Layer 2 of a small transformer language model trained on English Wikipedia (8 layers, counted from 0, width 96).
A neuron's activation on a vector x is GELU(weights . x + bias), where the dot is the dot product.

Input weights of the MLP neurons that the questions are about. A number n stands for n times 0.02.
n0 (bias -0.120): 30 -37 41 23 -39 -12 20 -5 -29 3 26 -12 11 9 8 -21 26 -20 -55 -12 -21 -27 5 -22 14 -12 -5 -1 -33 28 -12 -30 20 1 -30 12 16 -5 2 27 -11 26 20 11 5 17 3 22 -14 11 -22 9 -3 20 -7 -24 -35 2 -9 -8 -13 -2 -5 -24 1 5 -28 21 -37 -42 4 37 31 9 -10 2 -1 -23 11 44 24 -17 -16 14 44 11 -13 -6 -10 -5 -10 0 25 13 -20 25
n7 (bias -0.163): 16 13 -40 -10 -21 14 19 -14 20 30 -9 23 41 13 -48 31 10 47 4 -15 -27 -11 -34 -14 6 29 17 -21 -56 -5 3 -36 -25 -5 -22 17 -2 37 -35 24 -35 -27 -4 -20 -10 -48 27 -1 30 -2 27 20 -7 1 -28 11 -4 -19 10 63 39 -3 -18 -4 1 7 26 -7 25 -11 -46 -34 -4 10 -39 -63 7 -66 1 -5 -19 -15 1 39 37 45 46 -25 5 -10 -3 1 11 33 16 -26
n11 (bias -0.129): 20 24 1 -10 27 -14 19 22 -10 -1 5 44 7 -12 14 1 5 -15 -44 -1 3 15 -39 32 49 -7 -4 -6 8 -1 -25 -39 -16 29 -12 8 -39 11 -2 -9 -13 -3 -37 14 -33 5 -51 -38 -6 5 0 -22 15 -1 -18 -4 -32 -22 52 -14 -11 -12 10 19 8 -39 28 3 18 -22 34 5 -35 21 -30 -27 -28 -29 -53 29 -16 28 -20 6 -32 3 -12 31 -50 15 35 -5 15 1 2 24
n18 (bias -0.126): 22 10 12 30 -13 -9 28 6 -23 -9 -4 -3 -10 -26 -5 1 43 -19 -37 2 -23 19 -24 1 16 11 48 -19 -8 17 -1 8 -5 -1 11 -26 -6 -29 -36 -22 13 0 31 -29 -5 -32 -5 45 88 44 -6 63 -21 -9 -23 -14 10 7 10 -10 26 -24 5 6 -23 -31 -14 0 37 -62 -8 -16 -52 -15 4 -33 -13 -16 3 -6 -28 -18 -29 5 5 21 19 -22 36 23 -13 6 -17 34 -1 -5
n32 (bias 0.003): 4 14 -7 -11 22 28 -8 25 17 25 -7 33 10 19 3 -24 18 -9 -18 7 11 -12 -25 -16 -9 -12 -33 -24 13 2 12 23 11 3 9 10 -19 6 -14 -1 7 10 -19 21 -23 25 -4 -3 -1 -18 24 -5 2 -24 20 -6 11 -32 -9 -2 -14 22 -2 16 -6 -16 23 -17 1 -8 26 14 12 -6 6 -21 -1 -22 -21 -20 6 -5 -30 13 -13 7 -3 25 21 5 17 24 32 -11 22 -16
n34 (bias -0.072): 2 -4 -18 44 -35 -11 -16 2 -3 -10 0 -4 -7 3 -41 -5 23 -9 -20 -4 3 11 5 26 23 12 -19 23 -27 -44 -2 2 -2 -9 -14 -4 0 30 20 24 -8 5 1 -7 2 15 -24 11 26 4 -7 4 -21 21 -6 19 -9 2 11 -16 -18 32 11 -2 -9 -22 6 5 7 -12 21 -15 -11 -31 17 7 16 18 25 -12 -11 3 1 14 12 6 -16 9 16 2 -19 -10 6 -21 -6 2
n36 (bias -0.068): 48 34 6 16 14 -13 8 2 12 -21 -23 -27 4 -24 -1 -16 -5 28 -6 -21 14 2 -19 -9 -10 -20 15 19 22 -22 -30 -35 3 15 -15 27 3 -18 -1 22 -24 32 -5 0 9 -15 8 30 4 -1 -10 -12 -34 24 -5 33 -12 -19 -33 42 -2 -14 2 4 -4 5 -19 -41 5 -5 -23 26 16 -10 11 14 23 -17 -22 -10 1 -5 -27 -44 -14 5 5 -9 34 43 -26 19 -7 15 26 14
n59 (bias -0.185): -11 -23 6 -35 -13 -13 36 22 16 -11 20 -13 31 39 -6 11 25 -21 19 -41 13 -9 -24 -7 -16 41 -20 -20 38 21 6 14 -30 17 -28 53 -48 -16 -20 -7 -3 -33 28 6 4 15 -76 -18 1 -9 -15 12 14 -5 -1 7 5 12 -16 -20 -19 17 -11 -27 24 1 8 4 -27 4 -3 -2 -11 -6 29 -13 36 -19 33 -3 26 7 -60 18 9 35 -39 -17 -23 -5 -10 22 -1 -33 18 8
n66 (bias -0.060): 34 -19 6 11 -27 -34 -6 8 26 9 -23 -15 8 -32 11 12 30 10 -2 0 -21 0 14 22 -17 3 -55 -15 28 0 -4 13 4 -2 -29 -4 -6 2 -2 4 -29 -8 21 10 -22 -15 9 -2 -3 -5 5 28 -5 -18 -29 10 16 -19 -2 12 7 -11 15 -3 17 13 25 -23 -9 -49 -18 -5 32 11 -19 9 39 6 -20 -26 33 12 8 -30 -22 5 -18 3 1 17 27 -2 -14 4 -18 -21
n94 (bias -0.138): 27 -3 -5 22 -20 15 -9 13 -16 -28 11 -7 22 -63 -15 -15 0 -14 -20 -8 -10 -2 -15 55 4 -12 -29 -7 5 -16 -25 -36 -12 -6 40 14 -52 23 -12 -2 11 16 14 -19 13 4 -26 -6 1 -24 -15 32 7 -41 3 10 23 -24 -7 61 -32 -32 28 7 5 -10 27 -9 20 35 -21 -20 -19 -23 -20 28 5 2 25 -13 -16 -32 2 -14 -19 -10 -12 27 18 29 -26 3 -15 -5 43 -6
n107 (bias -0.001): -6 -26 23 -2 -15 13 -4 -7 -13 -13 10 6 2 11 17 -21 15 4 -28 -23 -28 7 -42 19 5 13 4 -12 1 49 -33 -14 -8 6 -11 -9 36 0 -9 -11 9 6 -7 42 31 10 -36 -13 12 -11 -1 -1 -30 2 6 -15 40 -5 -3 21 13 1 7 18 24 6 9 -45 12 -3 22 -30 -42 -32 25 4 5 -5 27 7 6 27 -21 8 15 42 9 -11 -8 5 10 -1 -13 -14 6 -56
n109 (bias -0.139): -73 7 -9 23 35 19 12 2 47 40 -37 27 8 53 -5 19 21 -10 32 -55 -14 24 -15 31 -12 51 39 -45 -65 -11 -29 2 0 -19 42 40 15 -25 -2 -25 -12 26 19 -10 -8 11 -37 47 0 -19 27 65 25 28 1 6 46 -13 11 -9 21 -8 -12 -5 6 3 6 19 12 27 -31 -24 -41 8 -22 -7 -6 1 11 37 -23 -4 23 -36 -7 -3 -24 -11 -42 -53 -35 -14 -2 -7 40 -34
n116 (bias -0.097): 12 -15 8 -18 24 -11 -15 18 5 -22 11 -1 -3 -5 -33 -37 -6 33 -4 32 -6 -15 23 -29 46 15 13 19 -22 18 22 -15 17 7 54 -3 -3 -12 -14 9 39 62 36 -14 18 19 -19 69 -25 3 -30 13 -15 -41 13 -37 23 7 14 -8 10 36 -22 24 2 -2 -12 -3 -12 -15 3 -23 22 -23 -35 16 -25 6 36 1 16 -15 -1 9 28 -3 -39 -19 -5 -9 -10 -7 7 -16 -6 -28
n142 (bias -0.135): 9 50 -25 10 9 23 7 6 15 -10 24 3 -31 -4 21 -4 10 10 -10 18 -11 -18 21 -32 -20 -24 -6 -11 -10 -28 8 14 -11 -1 18 -1 -15 -6 -9 -7 -17 -8 -2 17 -74 -7 27 -18 35 9 11 33 2 -5 21 -2 4 2 49 -12 -30 -15 -28 1 -14 -45 -3 -28 -14 -4 -15 19 -14 32 -37 -28 13 33 12 -15 8 21 16 -6 22 3 -23 -4 0 18 -14 17 4 4 7 2
n145 (bias -0.193): 25 -9 18 -49 3 -67 -27 -20 -43 -13 0 20 15 2 -48 19 43 19 36 12 -60 -9 -36 39 -21 -7 -4 -10 -20 2 11 3 -16 -47 -24 18 38 24 33 -46 -45 27 3 -53 -40 -33 -29 -4 -9 29 12 62 72 1 -4 -21 -1 -3 59 -16 -10 -4 17 -53 19 29 -18 13 29 56 16 -37 -8 26 -24 -43 -5 -18 -34 27 -18 -36 -26 -17 10 26 10 46 -19 -6 37 15 44 0 4 -20
n146 (bias -0.093): 3 17 24 -3 50 -8 5 7 35 -9 18 -4 -25 -6 32 1 -19 9 -22 15 -7 -2 -18 -11 20 18 -22 10 9 -5 -8 46 -1 -28 24 25 -20 1 14 -15 29 -40 25 -19 -33 20 4 -10 -14 13 6 -18 -23 41 2 14 1 -4 8 -10 8 8 -25 -7 -13 -34 -4 -9 2 -7 14 -3 1 -45 -28 -36 10 -14 12 -17 14 -12 20 17 -15 15 -31 29 11 19 -20 -3 32 18 10 23
n152 (bias -0.067): -14 20 -8 18 -1 7 -17 9 8 -5 -23 -7 -33 36 -9 -11 4 28 0 -37 -1 20 17 8 34 -4 40 -25 0 13 6 1 -17 -34 -28 -29 -15 -24 -14 1 -9 -8 -11 -10 -20 14 22 16 -10 17 -1 23 9 -22 -32 6 15 -10 -2 -10 41 11 -18 3 50 -1 1 -2 -28 7 19 39 11 1 -37 -28 -18 -5 9 -12 1 -2 26 8 -16 4 33 19 -16 -31 -13 15 33 0 -19 22
n162 (bias -0.058): 23 -6 0 -12 2 5 20 -13 -22 23 -7 15 -2 -32 -43 -11 -8 18 8 11 -21 -26 -11 -24 10 10 -10 13 26 22 -11 -15 3 -8 -7 1 40 32 -8 32 -23 20 12 17 -11 4 22 -1 26 -20 46 2 13 -1 1 -26 -21 -31 24 31 17 -2 -14 -14 -11 -25 -43 12 13 31 -24 -35 21 -7 -16 -26 32 -27 12 10 -28 -8 -3 40 -19 14 -35 -7 0 5 -22 9 16 -12 19 8
n248 (bias -0.096): -21 -85 34 -8 32 -4 -17 27 -48 -16 -17 -4 24 2 7 19 44 15 11 -6 18 -39 10 -6 -32 -18 -27 17 -24 44 14 13 10 -32 3 2 -5 0 -11 6 11 -29 -48 54 6 -1 -60 -21 14 -28 53 17 31 26 3 -13 -14 -5 27 -53 -17 -12 -1 -21 40 -2 10 -9 15 23 -17 16 21 -1 -24 -26 -8 -15 33 40 33 -28 -31 3 1 1 -30 -1 11 17 -8 59 -11 -12 28 11
n257 (bias -0.160): 12 3 -14 2 -12 -12 -8 35 47 1 -5 25 -42 2 16 -23 17 7 -41 22 -19 -4 -28 31 7 -1 11 -5 12 12 -15 43 -35 -11 -33 -30 30 -19 -24 -28 0 41 6 -14 -6 24 32 41 27 -4 -7 42 -25 -45 -18 -6 -15 -20 28 26 16 -3 -1 7 25 -18 -15 22 3 -14 2 -7 -10 -57 -16 -7 18 -8 5 12 6 -16 16 -18 -14 -17 3 -12 7 -14 -15 3 -18 19 6 10
n270 (bias -0.112): 18 -18 19 -1 -56 5 -4 28 -36 7 14 -6 33 -22 -5 -23 -26 7 -2 29 -22 -5 2 -1 7 -3 10 -14 14 13 4 -14 -4 -32 10 -14 17 27 6 -1 24 9 -7 7 19 11 10 13 -7 -1 -11 46 6 11 -50 -5 26 12 -7 15 28 0 6 -11 -25 -8 11 -5 5 7 29 -9 20 -7 -23 -10 22 -34 43 25 -27 1 -2 -2 5 12 8 -4 -15 34 -9 17 21 -12 -6 -5
n274 (bias -0.208): 13 31 -25 8 6 -9 -9 -23 35 34 -13 -36 -30 -5 3 40 -40 -2 28 -9 13 -26 -1 -20 46 5 -33 -12 39 -15 -3 28 -4 22 43 -17 11 38 1 4 10 -17 59 11 -39 -10 -21 -24 1 17 4 10 31 -3 -11 -15 -24 -34 -12 -1 -10 -31 -5 -14 39 16 40 -9 -19 2 -2 -27 -22 3 -31 51 53 -5 23 4 -11 15 -3 -16 -49 -8 10 12 22 -15 -37 -12 -29 -12 2 -3
n280 (bias -0.089): -8 -7 -12 18 -27 -2 12 13 29 -13 -3 -12 7 -31 -5 9 8 -16 15 8 17 -25 21 0 13 15 -44 -5 17 25 1 9 -15 40 1 -21 0 -39 10 -12 34 24 19 12 28 17 -29 -14 -16 -6 17 -10 1 32 -6 -63 -12 -13 -27 -12 19 -17 -4 -57 37 -27 -4 10 -22 -6 54 15 15 -31 -13 -2 7 -2 10 -22 24 5 -32 33 -22 4 2 24 -4 -2 6 -39 -15 6 -14 24
n325 (bias -0.100): -25 -21 10 9 -2 -2 9 19 38 21 -32 5 -16 17 -15 12 -2 16 -20 -1 -10 11 -42 -9 -20 21 10 6 12 -19 -27 -17 -2 -6 -5 -20 -7 18 23 -5 33 17 1 -29 -3 -10 -16 37 -27 -14 -13 22 -49 1 -19 7 24 2 17 -29 42 -29 -54 7 -9 -17 -8 13 -27 6 6 -8 -45 -16 15 -15 3 23 19 -21 13 12 0 -2 -28 -11 18 11 -31 -15 8 -10 20 -22 41 -23
n342 (bias -0.067): 6 11 -16 54 -5 -8 23 2 -7 -15 -2 -24 -3 -1 -18 -10 -3 32 4 -2 -47 -12 7 -13 29 35 24 42 57 12 -10 -21 -27 19 15 -35 11 18 -2 1 0 -36 17 20 12 -12 21 9 -20 32 -21 7 -21 -8 12 -6 10 -30 7 28 30 -22 4 28 18 -36 26 -29 -9 5 -34 -1 -6 9 -17 5 16 -18 -8 -21 -6 30 5 -13 -22 -19 -17 1 25 32 -14 -16 -23 -24 -2 30
n354 (bias -0.028): 9 27 -27 -11 19 27 3 16 3 -21 -29 -21 -49 -14 4 -28 28 25 8 18 -21 45 13 6 25 15 -16 0 28 -22 19 -8 -14 23 25 -23 -2 -2 -1 18 16 7 2 22 -19 20 2 12 -7 9 4 -4 20 -28 -36 28 4 13 -19 -42 17 15 -25 -13 22 -11 25 -1 -28 -13 28 13 -4 3 12 5 -53 -7 20 -11 -4 8 2 7 -1 23 -4 -19 -24 -24 -5 25 1 -9 -26 24
n359 (bias -0.169): -35 -22 -2 26 8 24 11 28 11 13 12 13 -34 -36 27 5 -15 -16 -33 40 7 -54 -41 -3 31 -9 -40 -18 46 -4 -18 4 29 43 -1 -4 -4 -31 -1 -20 44 4 -5 35 5 -36 -19 5 7 -21 0 -9 -21 -17 31 -46 -10 56 15 10 32 -8 -6 3 -13 27 -4 -5 -31 28 8 -2 -22 25 51 -37 -1 3 30 -31 17 18 -9 21 49 -20 -11 44 18 26 15 -21 26 -34 -40 -36
n363 (bias -0.284): -13 72 2 35 35 -1 14 46 8 12 -26 25 -40 -1 -48 -41 12 14 54 -25 -9 14 -66 1 12 -20 77 -32 0 27 -16 -34 -31 -25 53 46 -24 -4 -47 31 12 -27 70 -16 -14 -47 -26 41 12 69 -13 -1 66 11 -1 -80 35 -20 19 -3 58 -44 44 18 -6 -31 39 26 0 7 11 -45 -78 1 -25 -24 -36 -94 -29 -14 -29 -4 -41 18 -59 0 12 33 46 -31 -21 19 -44 -18 13 -40
n365 (bias -0.125): -51 3 15 37 -23 13 27 -14 -11 3 -18 2 -28 -9 1 14 -44 16 39 11 5 -25 -54 18 -1 22 7 -13 4 18 -21 -20 -15 -23 -23 4 -14 -11 1 7 15 -16 17 23 29 4 -31 -22 -31 8 26 23 9 -5 -9 -16 24 -1 -8 -19 -28 -6 -29 -18 8 -29 -6 -21 26 26 0 -49 5 -28 23 17 46 -29 40 8 12 1 -22 -48 51 10 1 34 13 14 -10 6 -30 -10 37 -8
n366 (bias -0.179): 5 6 -16 10 11 -10 -21 -15 10 -7 -27 -23 11 13 17 -9 -3 -14 -1 -20 -15 -2 13 3 13 -8 -4 -8 21 -30 4 9 -16 -5 -15 1 1 24 5 18 -16 -3 -10 -22 41 31 8 10 2 -15 -34 2 12 -17 -26 6 6 10 13 18 7 -18 -6 17 -26 3 -5 -20 2 -15 10 32 -14 -21 9 6 -20 13 10 -7 16 -6 13 46 29 -23 24 14 -17 -5 -15 -11 15 7 -21 29

Each question shows a token from some text and the vector x that enters the MLP there. A number n stands for n times 0.03.

" after": -4 -11 -31 7 -17 25 6 15 -6 35 1 -6 6 12 4 -29 -35 6 -20 -19 -3 20 26 12 11 -8 8 -7 18 8 5 8 36 12 14 -7 -32 -13 -41 -44 19 1 10 -7 12 12 30 20 13 11 10 38 -11 16 25 -37 11 12 -5 -27 -30 10 12 -63 -38 23 0 2 11 16 52 -15 -6 8 26 -7 4 -33 -32 -34 2 27 8 32 -62 9 -2 -19 -1 34 -3 -46 0 9 -12 24
The two highest activations, in order: n280, n18

" (": -60 25 23 4 -7 10 8 2 -31 35 -6 8 -21 15 7 -3 6 21 -10 8 -1 20 -11 14 28 -29 -13 28 -16 -7 21 8 22 4 4 -38 -16 19 -62 -14 1 -9 22 -1 35 -30 -9 -7 -6 8 3 8 28 -19 1 10 -11 8 19 -29 -29 -13 -10 -39 -30 7 -21 4 1 -16 15 -16 24 -12 53 27 25 -23 4 -18 -3 -3 23 4 -24 11 19 -12 5 25 38 -63 -6 12 12 9
The most active neuron and its activation: n365, at about 5.2

" Ho": -30 -21 19 -12 2 0 -1 0 18 34 6 -37 9 -52 -7 -11 -9 11 14 -1 -54 12 -9 15 -1 -3 -16 17 -38 6 -11 3 -10 19 9 -15 -7 12 -50 10 19 -20 2 6 -20 1 25 25 13 12 2 4 14 13 46 11 -9 17 15 -3 -40 -18 -7 -22 -40 7 -27 20 -2 -6 -20 -8 1 -43 22 5 -16 -7 25 3 25 -11 40 6 -33 5 8 -12 16 29 28 -51 28 17 28 54
The neuron with the highest activation: n146

" stage": 2 8 -17 7 -13 -42 3 11 46 38 7 -6 2 -19 25 -18 5 -20 27 -23 -3 16 6 -11 -3 -47 21 37 17 44 52 5 51 -11 17 -1 -8 -3 -31 -18 -2 -14 -44 -11 0 6 3 -10 -12 9 -1 14 5 -38 -5 17 38 -15 -6 -16 13 -11 8 -37 -18 14 -2 -15 -12 3 12 -17 10 25 6 7 -26 13 -8 -9 9 -11 43 16 -41 29 -25 -27 -12 44 1 -55 2 8 -21 35
Which three neurons fire most, strongest first? n66, n152, n354

" 2002": 4 -7 13 17 -10 4 -25 20 27 41 35 -38 -24 31 22 -21 -11 7 0 -41 -20 13 -31 16 -6 -21 13 32 8 -30 10 -10 33 2 21 -43 -9 0 -48 -14 -5 19 -29 15 16 15 -2 26 17 17 0 -5 -21 9 39 29 -1 5 4 -26 -36 26 13 -44 -10 3 -22 -19 25 -20 37 -27 32 -4 14 17 -17 11 -15 1 10 13 25 3 -44 -24 12 -22 -3 54 1 -31 -1 -2 -14 7
The most active neuron and its activation: n34, at about 2.9

" Album": 36 -6 0 37 -18 -46 -1 8 20 40 9 1 5 -2 -35 9 11 1 4 -26 27 19 -20 -4 -18 -18 -14 7 -6 7 16 0 -3 2 49 -5 0 -3 -48 9 -28 -5 -4 -44 0 -19 38 -7 -18 24 -15 7 -8 -32 6 26 13 1 -5 4 0 12 1 -21 -14 2 -6 -16 -10 -15 26 -11 11 -22 58 36 -10 21 -2 12 3 -1 44 -3 -26 1 -18 -35 -35 42 5 -33 7 36 2 17
The neuron with the highest activation: n66

" (2014)": -2 7 -9 -10 -40 -42 -18 -11 2 41 -4 1 -10 17 8 -40 -2 -3 10 -30 3 18 -9 -3 -20 -9 1 37 -10 -6 5 -29 1 -13 32 -20 -8 18 -58 1 0 4 -32 8 20 -6 2 20 -2 13 27 32 7 -17 46 46 -7 8 -9 -44 -10 -9 4 -28 -11 -20 -45 -33 6 5 -3 18 33 -19 34 24 -4 13 -5 11 22 26 0 15 -1 12 19 -20 19 57 7 -1 -21 -3 18 15
Which three neurons fire most, strongest first? n36, n248, n365

" in": -37 -15 -12 13 -9 -25 14 40 28 38 16 22 -7 -8 -15 23 3 -2 -17 -17 -10 17 10 -10 6 -20 7 30 9 -5 22 -3 29 9 41 -30 -4 11 -51 -5 6 -5 8 8 -2 11 -5 17 3 1 42 10 23 -30 29 -2 -2 6 15 -21 -24 -30 -13 -43 -44 -5 -17 -21 0 12 20 -18 28 14 45 6 14 -27 -23 -24 -11 -10 13 16 -63 -10 -3 -7 3 41 21 -47 25 -5 -23 10
The most active neuron and its activation: n359, at about 4.4

" produced": 9 -11 -25 -18 -10 -39 -6 -13 2 24 11 23 -25 52 -11 -17 -8 14 4 -26 22 22 -13 -13 -26 -9 -10 25 26 24 -6 1 41 21 19 -2 -3 35 -9 23 41 14 -44 -63 18 -24 16 4 -3 11 11 19 -26 -17 5 28 1 -15 1 -1 -32 15 12 -27 -43 6 -14 -7 -21 22 12 -4 -3 -5 36 14 -14 -15 10 11 -22 19 40 2 -7 -7 -1 -63 1 31 19 -31 -20 10 48 5
The most active neuron and its activation: n325, at about 3.9

"in": -12 8 7 20 -27 -16 -15 27 40 48 32 0 1 -17 -13 2 -30 15 7 -26 -12 16 -10 -11 0 0 23 44 -28 21 17 0 28 22 62 2 -15 -11 -45 -26 8 -2 9 -27 4 9 21 -8 5 14 22 1 12 -14 -17 11 -6 -14 8 -27 -38 -31 -12 -27 8 3 0 12 5 -6 16 -10 19 -25 11 -17 -16 5 -13 -3 -13 -34 48 -4 -43 12 -12 -31 4 66 17 -48 40 5 -11 9
Which three neurons fire most, strongest first? n146, n18, n116

" —": -16 6 -16 23 -12 -9 12 10 19 42 -7 -25 -11 29 -21 -14 -9 -14 -2 -18 6 31 -21 21 13 -26 -9 15 21 19 6 -20 9 7 -1 -25 -33 14 -51 2 10 -10 19 -22 15 -12 -16 -1 12 21 11 -3 -4 12 22 28 1 11 -28 -24 -42 5 19 -45 -41 -17 -42 -30 10 25 16 -9 12 0 51 12 25 2 12 -11 21 -14 21 14 -28 20 3 -68 8 1 8 -35 19 20 15 15
The neuron with the highest activation: n59

"mar": -16 -8 16 7 -11 11 -11 0 23 27 42 -47 -43 -30 6 -32 4 -42 0 -20 -33 56 14 -19 -9 8 12 39 -18 -11 11 2 -4 24 29 20 -7 -29 -32 -2 -5 -17 1 3 44 22 7 -11 -13 -9 19 -6 17 1 12 3 4 10 7 23 -29 -27 -10 -48 2 11 -7 16 -7 12 16 -10 11 -7 -8 -7 -13 27 -15 -8 -15 -5 14 -1 -33 13 6 -23 -4 71 69 -28 30 27 -17 11
The two highest activations, in order: n280, n146

" Supporting": -7 30 13 14 0 -5 11 -23 10 46 27 -33 13 -2 -29 2 -7 -4 7 -13 -8 23 5 -4 -13 -30 -5 19 42 14 -3 -26 10 18 37 -3 10 -2 -50 3 20 13 -26 -16 16 -2 37 -24 -6 8 -10 21 2 -34 14 9 -3 24 -16 -33 -1 -22 19 -33 -15 27 -4 -18 25 14 49 -7 -20 -3 9 16 -38 0 14 -22 6 -7 35 0 -21 36 -30 -52 -27 38 22 -41 16 -33 -2 32
The neuron with the highest activation: n354

" Team": 17 -3 19 34 -26 -27 -18 23 18 35 4 17 -18 -24 -10 -1 43 -1 20 -29 2 26 -1 -8 2 -48 13 29 -8 7 27 29 13 5 43 -10 -31 -9 -40 -13 4 -26 -7 -2 -4 -12 12 -20 -15 -3 2 13 -1 -45 13 32 25 6 12 8 -11 -5 -10 -5 -4 12 -31 -4 -33 -14 3 5 25 12 29 13 -6 10 0 4 10 -18 29 -7 -64 7 11 -50 -21 15 17 -45 22 -17 -4 24
The neuron with the highest activation: n66

"\n": -36 -19 17 15 -4 -7 7 -1 7 41 4 22 -16 18 23 -18 2 -1 4 1 23 6 -14 19 24 -31 -9 18 15 7 25 -22 4 39 34 -20 -29 17 -68 -11 -30 16 -30 -6 13 2 15 -37 -18 -8 -10 17 27 21 13 -25 6 -11 19 -13 -15 -1 17 -18 -33 13 4 -20 -9 -4 11 6 28 -5 34 26 -19 2 -18 -8 -24 -5 35 5 -67 21 28 -39 11 14 22 -31 -6 -4 -3 13
The neuron with the highest activation: n11

" A": -16 2 17 -3 1 -33 -13 -6 -17 47 -6 -37 10 -21 1 -12 -5 6 -8 -7 -29 36 -12 32 -11 -36 -4 9 -24 12 22 -22 13 14 27 -28 9 -10 -24 25 4 32 2 10 -11 6 20 -30 28 14 15 23 17 -22 31 19 -7 2 35 -40 -45 -7 -13 -59 -13 30 -28 1 -13 -12 30 12 5 -3 -3 11 5 -7 18 -16 18 -37 6 -5 -18 17 -8 -24 11 50 15 -40 7 42 17 14
The neuron with the highest activation: n145

" 2005": 23 8 3 -2 -29 -3 -14 20 16 46 16 -20 -17 35 5 -20 -31 13 6 -45 3 1 -33 8 3 -32 31 53 -17 -8 14 -7 33 2 10 -49 -14 -4 -49 -25 8 24 -47 12 9 14 -3 36 9 -12 -4 -18 -10 -6 17 14 7 20 8 1 -38 7 14 -37 0 14 -20 -21 26 -1 25 -30 20 -9 33 13 -16 14 0 8 22 30 23 1 -50 -7 10 -31 5 47 -9 -22 -3 -2 4 0
The neuron with the highest activation: n36

" up": -5 -3 38 -15 1 6 -1 -31 43 43 10 -9 -6 0 21 -6 2 7 12 -20 -36 32 -3 -8 11 -28 6 -12 26 -1 4 20 22 -15 -7 -9 -25 3 -6 9 12 2 20 2 16 -25 -4 15 -6 3 34 9 10 16 30 2 -14 7 -17 -9 -6 9 -5 -21 -28 -14 -40 -20 4 -10 18 1 38 -3 25 7 -9 -36 27 -27 -23 -11 67 -6 -52 -4 12 -45 -6 46 42 -68 -24 29 12 -2
The most active neuron and its activation: n146, at about 3.5

"me": -14 -30 8 -19 0 -35 -9 3 31 48 8 -16 -12 -27 1 -11 20 -23 15 -13 -8 35 2 -3 2 -27 9 16 -36 17 20 20 31 21 28 3 -9 -11 -34 -31 0 -9 -17 26 14 0 11 -15 14 25 2 -3 -10 -23 -27 2 11 -8 9 26 -5 -11 -8 -38 -10 11 -9 2 22 6 -21 -10 9 -55 29 13 -3 10 -5 -22 -1 -30 44 -8 -8 42 -24 -31 1 56 31 -31 42 11 6 25
The two highest activations, in order: n18, n146

".": -51 16 3 6 2 -16 -17 -9 16 57 14 -8 -16 17 2 -20 -14 -24 -28 -23 3 16 -17 20 12 -23 20 8 -4 -2 -24 10 16 18 53 -48 -15 17 -56 6 -19 -2 1 12 6 -6 16 7 5 -3 26 10 57 -2 19 -2 14 -5 -12 -9 -22 -18 17 -39 -38 4 0 5 -24 13 10 0 23 9 28 22 10 6 -18 -4 -10 41 24 -11 -53 50 7 -33 -2 22 -4 -30 2 -17 9 9
The neuron with the highest activation: n274

"ster": -18 -7 6 16 4 -7 -16 4 1 35 19 -59 -4 -21 -30 -21 -5 -12 -16 -2 -3 45 -8 -8 6 -33 -3 28 -4 -10 -1 9 19 16 53 25 -13 -6 -45 7 -7 -43 -4 14 33 0 5 -12 -16 4 11 -17 32 -3 -28 28 16 48 2 10 -44 -9 16 -27 4 7 -44 19 11 7 7 -28 15 -27 20 14 -12 0 -8 -23 5 23 48 -6 -15 36 -2 -46 11 4 50 -43 19 -3 22 9
The neuron with the highest activation: n94

" New": 2 -21 11 -5 -25 -24 29 -7 20 36 10 -26 8 14 -21 11 -6 -12 -20 14 -19 55 -7 -4 -13 -29 -22 24 12 -4 -25 -5 32 43 15 -10 -18 -22 -51 44 21 -1 11 -3 -3 -5 -8 3 -2 2 -19 4 0 -7 12 0 12 10 37 -22 -43 -10 11 -17 -7 6 -15 -9 17 3 48 -14 -8 23 40 8 -2 -7 30 -11 11 0 6 3 -68 20 -22 -35 -4 -1 38 -47 15 5 26 2
The most active neuron and its activation: n325, at about 4.1

" Previous": 5 -16 -6 17 20 -28 -6 -26 16 49 6 -24 -14 21 -23 1 5 -46 27 -5 6 15 18 -3 -21 -20 -13 10 19 -26 23 -9 12 -11 10 -32 -8 37 -39 -5 4 -3 -21 5 51 5 -2 -3 16 4 -6 12 -10 -44 5 -9 17 -2 27 -21 11 -25 7 -47 -25 26 -12 -21 22 18 42 -19 -5 -2 34 14 -22 -11 8 -15 27 33 26 0 -35 7 -4 -14 -22 31 2 -27 27 21 -13 27
The most active neuron and its activation: n366, at about 5.1

" 2003": 18 -10 21 14 -15 -7 -17 12 23 49 18 -14 -24 31 2 -7 -19 3 0 -39 -7 10 -30 11 -7 -28 13 46 -2 -26 -5 -6 22 2 27 -46 -15 -10 -57 -26 -8 21 -40 24 11 19 2 42 7 10 -6 -10 -8 0 21 26 5 16 5 -21 -43 29 23 -33 -12 15 -24 -15 15 -6 35 -41 23 -4 19 10 -19 13 -8 -2 20 17 27 10 -38 -15 15 -19 5 50 -4 -22 -8 3 -2 -5
The neuron with the highest activation: n34

" Kra": -27 -23 28 16 -50 -25 29 2 13 18 30 -10 0 -35 -7 -23 9 19 -18 15 11 -16 -17 13 -19 -10 -10 14 -18 -1 -7 -47 -20 17 51 23 28 -7 -52 32 -6 -8 0 -18 0 20 21 0 12 17 -9 18 -13 1 29 28 16 5 18 -8 -34 -29 -16 -40 4 -19 -17 -22 -21 1 -10 17 4 -14 28 38 -11 -10 2 5 29 -6 18 13 -31 11 -8 -11 -5 19 26 -51 47 1 6 19
The two highest activations, in order: n0, n94

" eligible": 25 -24 28 5 21 -7 10 10 11 35 13 -16 -24 -16 -5 -3 12 -10 -24 -15 4 21 -10 18 5 -7 0 23 56 -14 29 -6 9 -10 -2 -33 -12 14 -52 15 9 -27 -17 -19 -3 -35 -18 1 -21 34 -3 20 -7 -11 31 24 12 24 -5 -16 -6 17 20 -24 -37 52 -32 -21 -12 32 10 1 -4 -9 -5 -1 5 -23 22 -17 10 -9 72 -8 -48 -3 6 -42 -31 1 0 -12 27 -9 25 8
The two highest activations, in order: n325, n146

" labeled": -16 2 -6 -9 -1 -15 23 12 3 72 12 17 -9 11 13 15 -2 -1 5 -30 19 12 -31 3 -2 -20 -1 14 22 3 18 14 23 8 13 -28 -35 17 -35 4 -2 9 -11 -23 16 -7 24 -10 -12 20 -13 7 -17 -11 3 -17 16 -28 -6 13 -24 10 25 -47 -43 34 -28 -10 -9 23 17 -3 -9 -36 37 15 -25 0 29 -7 14 -1 16 12 -34 -15 15 -55 1 39 5 -11 -10 25 19 -4
The two highest activations, in order: n325, n257